Layer 5 of a small transformer language model trained on English Wikipedia (23 layers, counted from 0, width 128).
A neuron's activation on a vector x is SiLU(gate . x) times (in . x), where the dot is the dot product.
The model reads these tokens: "ion" " in" " L" "ag" "os" " on" " " "10"

The vector x that enters this layer's MLP at each token. A number n stands for (n - 500) times 0.0051.
0 "ion": 660,519,266,565,403,435,604,554,492,713,758,410,654,513,545,600,583,521,546,626,463,533,630,376,422,374,671,302,823,413,917,481,407,438,585,524,627,446,487,387,349,305,450,591,730,515,507,604,665,286,290,471,784,348,738,373,582,301,374,564,325,465,578,629,386,541,492,484,462,769,285,541,249,363,582,466,333,328,470,636,471,555,605,241,395,291,365,524,708,453,209,396,637,625,374,556,463,276,446,615,570,347,276,610,586,200,619,650,583,655,432,328,387,396,476,513,641,297,574,638,507,468,378,419,555,387,587,558
1 " in": 583,564,572,565,478,609,438,691,473,735,694,628,586,565,691,334,511,661,336,561,588,450,720,290,628,517,536,662,818,428,670,715,412,684,633,402,511,428,642,283,416,394,317,434,639,344,572,640,363,418,606,448,638,487,305,832,556,424,132,567,384,376,630,654,577,480,405,518,564,716,451,394,182,337,423,440,377,513,720,589,265,525,459,286,699,456,484,542,330,454,530,348,638,517,132,688,565,436,435,491,550,428,277,555,629,439,436,517,420,566,660,362,499,523,451,550,465,570,735,543,498,400,492,476,616,744,715,781
2 " L": 418,582,296,614,492,586,590,377,421,657,744,546,602,753,624,457,635,633,687,532,562,469,524,504,379,562,455,495,717,642,411,393,428,643,680,607,649,447,555,461,586,396,411,652,462,767,430,765,572,412,573,484,415,448,405,658,577,413,403,576,413,312,444,759,500,469,462,548,458,757,457,559,217,536,334,670,304,650,794,526,292,650,690,427,699,324,510,322,592,294,627,230,414,470,482,664,719,257,414,604,273,328,410,543,965,515,414,546,661,543,547,346,713,553,490,361,384,571,483,702,395,375,451,298,632,556,722,725
3 "ag": 355,550,417,650,654,499,350,364,420,583,749,523,302,440,265,640,426,581,674,591,485,400,481,566,264,265,493,313,456,436,801,350,393,451,508,326,629,480,650,360,580,187,208,621,741,248,391,332,235,379,492,300,589,537,479,268,383,515,369,500,488,318,305,485,585,649,588,664,449,747,265,576,675,530,541,507,747,653,675,752,477,629,529,412,717,492,415,358,301,279,521,488,327,243,342,443,621,469,549,555,636,323,480,632,610,472,466,465,592,725,722,448,327,523,493,590,357,238,615,358,367,576,336,595,471,343,586,561
4 "os": 546,443,292,520,605,580,904,496,299,560,637,584,527,516,665,811,525,493,504,597,570,381,507,550,334,394,674,443,543,761,653,446,733,554,564,370,432,533,548,246,693,239,456,494,790,361,532,596,630,462,598,560,726,393,556,396,447,493,600,478,663,386,716,423,710,744,264,623,106,806,471,256,389,505,503,489,440,495,471,622,594,365,420,334,522,318,382,276,409,216,600,634,506,395,311,644,621,521,574,737,408,306,386,484,658,309,778,559,669,715,636,319,440,484,499,697,426,417,554,561,577,468,348,318,525,462,577,619
5 " on": 600,397,575,581,591,619,465,637,572,681,566,590,619,402,790,348,336,655,428,642,485,341,543,327,292,360,446,558,873,421,580,539,387,491,667,451,616,292,601,419,272,386,444,465,782,427,373,579,599,384,774,610,629,557,473,761,859,365,255,434,511,557,439,500,470,574,451,401,569,732,384,542,265,499,474,379,301,355,729,753,408,599,333,168,728,558,639,521,324,475,464,296,299,405,313,792,483,340,456,439,466,592,438,613,650,506,513,404,394,463,522,330,455,516,409,654,507,594,651,482,413,450,499,380,633,536,383,688
6 " ": 483,680,473,591,780,492,539,432,702,734,695,730,584,586,921,592,379,597,513,490,638,397,650,362,616,580,558,594,721,450,291,352,530,613,538,413,627,491,594,531,646,255,330,542,554,481,468,663,472,407,363,496,458,539,542,616,567,467,354,492,250,183,442,702,585,463,437,555,329,901,617,512,304,460,241,573,351,546,715,570,496,683,444,476,621,374,487,450,717,239,411,566,574,519,611,662,741,349,569,565,641,402,504,540,802,266,442,528,514,551,561,290,563,690,527,522,308,653,415,696,491,410,424,209,549,368,578,817
7 "10": 482,774,523,799,597,523,586,613,443,525,781,539,392,434,707,744,591,667,709,596,569,463,720,351,670,397,776,561,639,593,575,648,289,659,530,498,637,465,655,384,461,597,314,644,534,379,410,594,712,564,426,268,533,555,543,754,578,338,496,334,433,359,434,216,481,674,350,416,588,738,231,444,490,432,398,573,555,340,559,489,502,664,452,207,533,450,668,300,977,225,768,466,517,555,549,514,588,401,415,580,508,442,453,542,618,555,401,530,571,550,632,275,463,686,207,613,462,527,652,519,483,470,451,420,547,441,617,679

Each question shows the input weights of one neuron of the MLP. A number n stands for (n - 500) times 0.0027.

n256 gate: 472,623,454,420,537,580,515,636,636,579,584,367,378,587,450,494,569,415,541,531,509,477,338,615,553,484,497,380,305,588,573,386,432,680,441,540,606,364,553,493,713,494,497,382,144,547,500,644,615,440,643,487,450,386,727,303,525,576,579,537,560,554,476,459,431,633,525,551,578,424,570,550,397,418,303,540,300,535,487,400,525,500,571,355,567,396,571,651,368,680,472,554,558,503,549,582,715,350,467,418,613,640,635,478,437,592,516,645,416,311,465,440,389,430,623,576,568,609,372,621,684,545,690,513,494,426,497,418
n256 in: 536,510,423,532,272,458,405,433,429,478,507,513,344,565,526,549,363,533,374,415,379,581,417,510,692,460,419,523,185,566,582,396,594,636,600,526,276,463,445,585,584,470,534,422,471,556,642,539,519,566,432,610,147,326,596,367,484,616,412,471,467,369,624,628,595,625,438,579,559,535,630,602,500,454,651,593,449,547,618,369,717,555,465,418,586,497,760,605,441,461,471,517,781,291,497,305,510,315,336,595,585,602,530,451,349,538,623,464,506,374,516,376,520,357,550,415,549,513,529,503,546,327,471,552,738,523,611,500
On which token does it fire most, and how strongly? 5 " on", at about 0.77

n87 gate: 750,410,476,485,594,468,584,509,641,601,336,518,375,615,548,553,514,491,658,553,442,568,518,400,488,429,468,430,491,413,290,494,432,547,414,382,521,494,359,512,456,473,540,475,565,776,395,524,568,382,547,418,530,578,550,702,449,464,692,696,422,719,668,485,473,543,425,458,482,405,567,500,616,539,529,520,356,458,449,629,560,562,556,386,530,462,535,503,587,359,556,385,552,473,708,536,500,758,600,476,599,559,439,435,413,564,518,461,524,718,419,476,311,500,600,552,491,470,459,391,634,454,398,754,449,644,676,479
n87 in: 651,469,467,449,536,425,438,416,594,447,345,464,542,449,552,467,459,728,655,385,563,446,506,533,709,418,371,536,405,515,506,327,331,633,388,334,647,478,542,354,434,441,544,653,485,488,464,506,421,420,467,534,403,340,279,451,238,488,608,618,230,365,381,580,322,487,295,703,579,465,491,396,344,555,482,593,586,556,570,453,577,512,416,583,454,568,599,585,332,494,572,537,521,450,554,503,497,433,596,705,203,570,484,394,402,521,497,552,600,403,414,588,531,512,483,500,533,400,494,599,345,554,539,488,433,403,393,488
Its three highest activations, in order, are on tokens 5 " on", 1 " in", 4 "os"

n146 gate: 551,521,512,447,576,444,570,515,283,386,329,544,518,461,521,500,678,748,534,428,488,460,424,550,476,525,725,535,473,563,607,500,509,411,485,447,610,395,396,394,426,485,509,531,482,412,503,500,345,673,488,628,470,385,391,402,464,454,511,309,394,575,634,527,491,395,710,730,491,408,322,473,534,554,447,644,523,445,473,655,500,571,403,431,287,692,515,329,503,575,565,555,485,485,512,609,579,649,525,383,530,621,479,452,304,365,403,551,411,539,533,533,778,558,362,416,500,434,470,627,369,748,453,533,500,491,641,585
n146 in: 349,516,500,329,659,360,522,591,559,336,336,459,383,415,392,412,500,614,348,393,398,487,391,729,667,392,453,487,519,308,617,405,516,358,689,387,724,516,475,444,634,664,351,407,522,426,399,301,352,552,494,322,544,423,463,535,614,352,405,405,606,551,559,545,641,530,630,548,519,413,333,538,402,468,422,572,488,355,350,562,395,522,372,612,574,688,550,525,535,547,478,252,404,561,503,455,542,390,444,459,490,586,503,339,526,671,248,427,478,550,657,503,542,605,561,380,516,522,339,578,430,470,646,440,424,383,570,487
On which token does it fire most, and how strongly? 0 "ion", at about 1

n211 gate: 520,372,467,567,619,589,516,514,363,475,412,494,404,511,599,598,640,463,402,593,445,576,486,480,536,500,386,506,619,597,456,351,305,352,427,575,581,532,514,382,492,294,653,435,525,460,389,404,579,672,500,477,430,483,594,680,573,457,505,593,403,449,406,432,548,520,418,614,460,563,626,531,584,525,550,314,626,692,421,439,707,441,431,457,368,451,444,582,551,484,405,371,436,569,558,491,278,478,426,466,582,406,621,539,486,594,511,690,579,397,335,469,372,582,478,495,598,486,478,425,382,594,647,288,472,616,497,374
n211 in: 488,413,631,556,712,540,369,506,450,656,494,446,380,474,569,494,549,526,295,514,259,485,512,531,423,553,469,687,462,509,425,373,466,380,526,472,506,447,571,662,412,328,404,344,646,387,408,557,620,652,318,608,563,549,534,494,491,433,487,491,428,604,402,347,570,663,552,451,428,561,575,532,476,480,545,542,567,488,442,725,639,491,503,309,448,399,458,543,506,439,619,471,610,453,596,549,375,529,335,613,607,488,626,262,459,401,474,581,540,358,459,431,581,681,637,528,646,543,520,463,489,479,584,422,632,550,592,488
On which token does it fire most, and how strongly? 2 " L", at about 0.45

n250 gate: 475,544,508,533,329,473,567,541,480,538,464,622,562,429,409,475,555,412,444,613,481,408,508,282,388,531,582,530,461,567,433,527,503,475,519,582,463,528,426,437,538,492,583,526,621,419,491,516,503,570,552,714,607,578,530,453,431,601,513,280,328,578,411,625,711,397,677,608,321,529,409,503,692,619,562,508,553,517,738,332,500,426,410,375,657,468,489,506,566,602,530,539,430,438,438,461,391,478,376,528,636,609,520,492,408,386,368,514,610,363,528,580,341,521,381,644,497,585,349,484,684,563,511,445,442,432,431,469
n250 in: 532,457,457,503,542,475,603,384,420,494,317,477,548,503,626,534,445,463,559,655,584,431,418,386,328,364,667,463,613,483,645,425,545,560,383,704,494,693,520,332,596,509,485,515,595,457,445,761,634,544,452,740,329,555,480,509,534,497,473,486,619,425,371,593,381,545,632,662,474,619,413,416,633,402,554,460,486,611,613,426,529,543,393,601,608,550,463,333,659,529,486,450,570,442,494,375,372,454,446,468,388,637,421,423,404,492,208,503,474,534,468,563,572,458,602,455,432,494,432,483,715,577,562,598,546,515,546,465
Its three highest activations, in order, are on tokens 4 "os", 1 " in", 3 "ag"

n38 gate: 374,563,556,275,377,415,442,646,620,436,609,427,529,462,423,577,432,390,709,358,648,645,515,664,683,332,573,585,446,548,376,511,570,553,524,468,494,595,515,432,465,497,441,261,476,308,440,598,544,539,459,564,471,348,523,435,643,443,605,441,611,351,549,431,228,540,557,557,548,425,572,497,381,506,544,439,569,476,554,313,572,521,345,485,530,428,591,646,416,481,474,482,381,539,772,431,413,411,419,649,592,488,640,633,443,634,639,413,503,456,551,524,416,483,645,437,473,583,559,488,482,605,596,509,666,564,479,653
n38 in: 640,503,708,307,517,619,433,452,572,402,497,455,458,549,650,509,403,561,503,379,649,602,403,606,517,479,489,509,573,442,715,469,500,603,411,509,385,515,663,467,483,485,488,461,353,448,571,457,425,497,523,509,466,500,370,428,618,605,610,506,517,628,342,506,331,691,451,523,425,760,312,390,447,410,548,531,623,385,616,318,651,417,548,570,579,461,483,512,575,358,491,350,472,538,560,544,407,526,406,532,581,452,559,463,352,526,553,654,500,589,427,402,579,511,558,525,563,601,589,409,468,404,330,488,667,423,367,234
It fires most on token 2 " L"

n314 gate: 551,299,630,576,336,424,465,515,540,477,297,518,637,406,381,447,420,598,445,301,465,447,458,456,438,592,429,559,560,587,523,414,361,604,515,553,524,522,199,447,526,485,528,512,554,527,510,640,473,573,615,269,497,326,503,595,258,618,545,473,662,212,529,497,527,488,644,428,527,541,607,557,677,527,746,529,627,482,521,525,434,527,465,428,485,512,626,506,419,439,742,576,488,497,553,407,527,313,469,470,368,491,506,500,536,456,527,659,399,352,413,551,533,480,494,555,485,592,423,621,548,549,395,629,336,518,658,422
n314 in: 549,559,638,452,538,357,402,376,480,576,643,443,573,468,678,429,379,672,507,568,522,416,434,503,329,550,666,605,607,448,469,248,548,542,413,481,377,620,593,517,548,513,500,635,581,676,466,652,526,562,413,550,368,513,516,519,568,566,563,552,379,438,563,291,200,577,455,356,601,431,365,406,463,617,595,503,437,596,376,654,226,385,478,487,431,327,519,487,445,506,567,655,522,533,551,431,471,571,368,507,419,214,706,471,520,357,335,425,597,500,284,665,493,440,413,267,352,619,461,315,384,503,436,584,555,370,630,513
Its two highest activations, in order, are on tokens 1 " in", 4 "os"

n221 gate: 510,564,527,465,396,426,547,401,633,414,587,512,552,512,336,415,587,601,503,432,539,560,380,502,578,406,468,609,538,475,444,612,450,555,427,410,547,565,512,397,498,523,545,566,352,439,675,513,558,549,547,379,372,492,606,397,586,277,561,435,714,541,434,452,459,497,611,663,558,556,404,591,492,584,582,507,473,554,619,547,536,597,594,447,418,699,401,396,421,311,502,436,596,446,560,625,365,415,566,535,558,479,423,558,475,460,451,530,422,522,449,545,500,471,548,417,685,435,513,605,563,602,483,391,543,557,429,413
n221 in: 465,697,532,429,529,584,583,634,627,510,561,611,463,635,425,471,433,396,511,580,411,428,514,516,471,448,548,516,538,465,435,508,455,407,638,423,374,384,524,525,508,383,517,670,543,557,503,495,545,584,577,402,420,416,505,369,551,638,597,423,449,419,529,524,443,544,387,470,629,412,448,540,473,425,371,511,407,350,513,398,548,540,429,643,459,508,590,615,543,532,460,647,531,448,542,403,481,375,542,653,530,506,607,665,457,547,565,352,487,532,424,701,300,383,510,640,652,519,351,315,722,381,322,487,465,503,521,565
It fires most on token 1 " in"

n229 gate: 565,371,445,414,569,774,723,397,596,376,625,494,619,543,517,572,347,459,438,512,423,618,580,497,445,575,457,503,395,421,514,575,454,457,543,511,423,458,448,342,580,515,684,503,648,594,723,488,604,559,454,547,439,497,622,526,430,559,394,393,532,673,568,667,488,542,436,327,552,435,506,602,482,427,457,451,598,624,380,659,412,385,649,307,642,486,614,672,520,522,560,462,509,494,486,576,462,468,628,634,480,612,625,413,611,511,352,635,465,707,462,555,670,511,453,734,523,480,607,474,538,542,417,509,451,381,450,432
n229 in: 411,470,404,613,451,555,672,268,439,325,579,572,483,646,521,529,584,435,437,556,563,488,509,605,430,561,430,459,562,539,358,356,326,357,573,308,404,439,573,583,491,414,546,475,562,411,588,342,614,593,264,704,377,376,500,453,482,598,519,371,461,639,577,515,369,488,559,524,615,484,497,597,720,355,451,509,551,644,533,609,689,637,598,423,533,431,419,568,275,462,477,413,537,476,413,509,426,597,466,728,426,558,569,421,417,488,287,497,512,445,577,621,450,474,666,526,494,471,596,485,468,500,460,409,664,479,521,604
On which token does it fire most, and how strongly? 4 "os", at about 1.1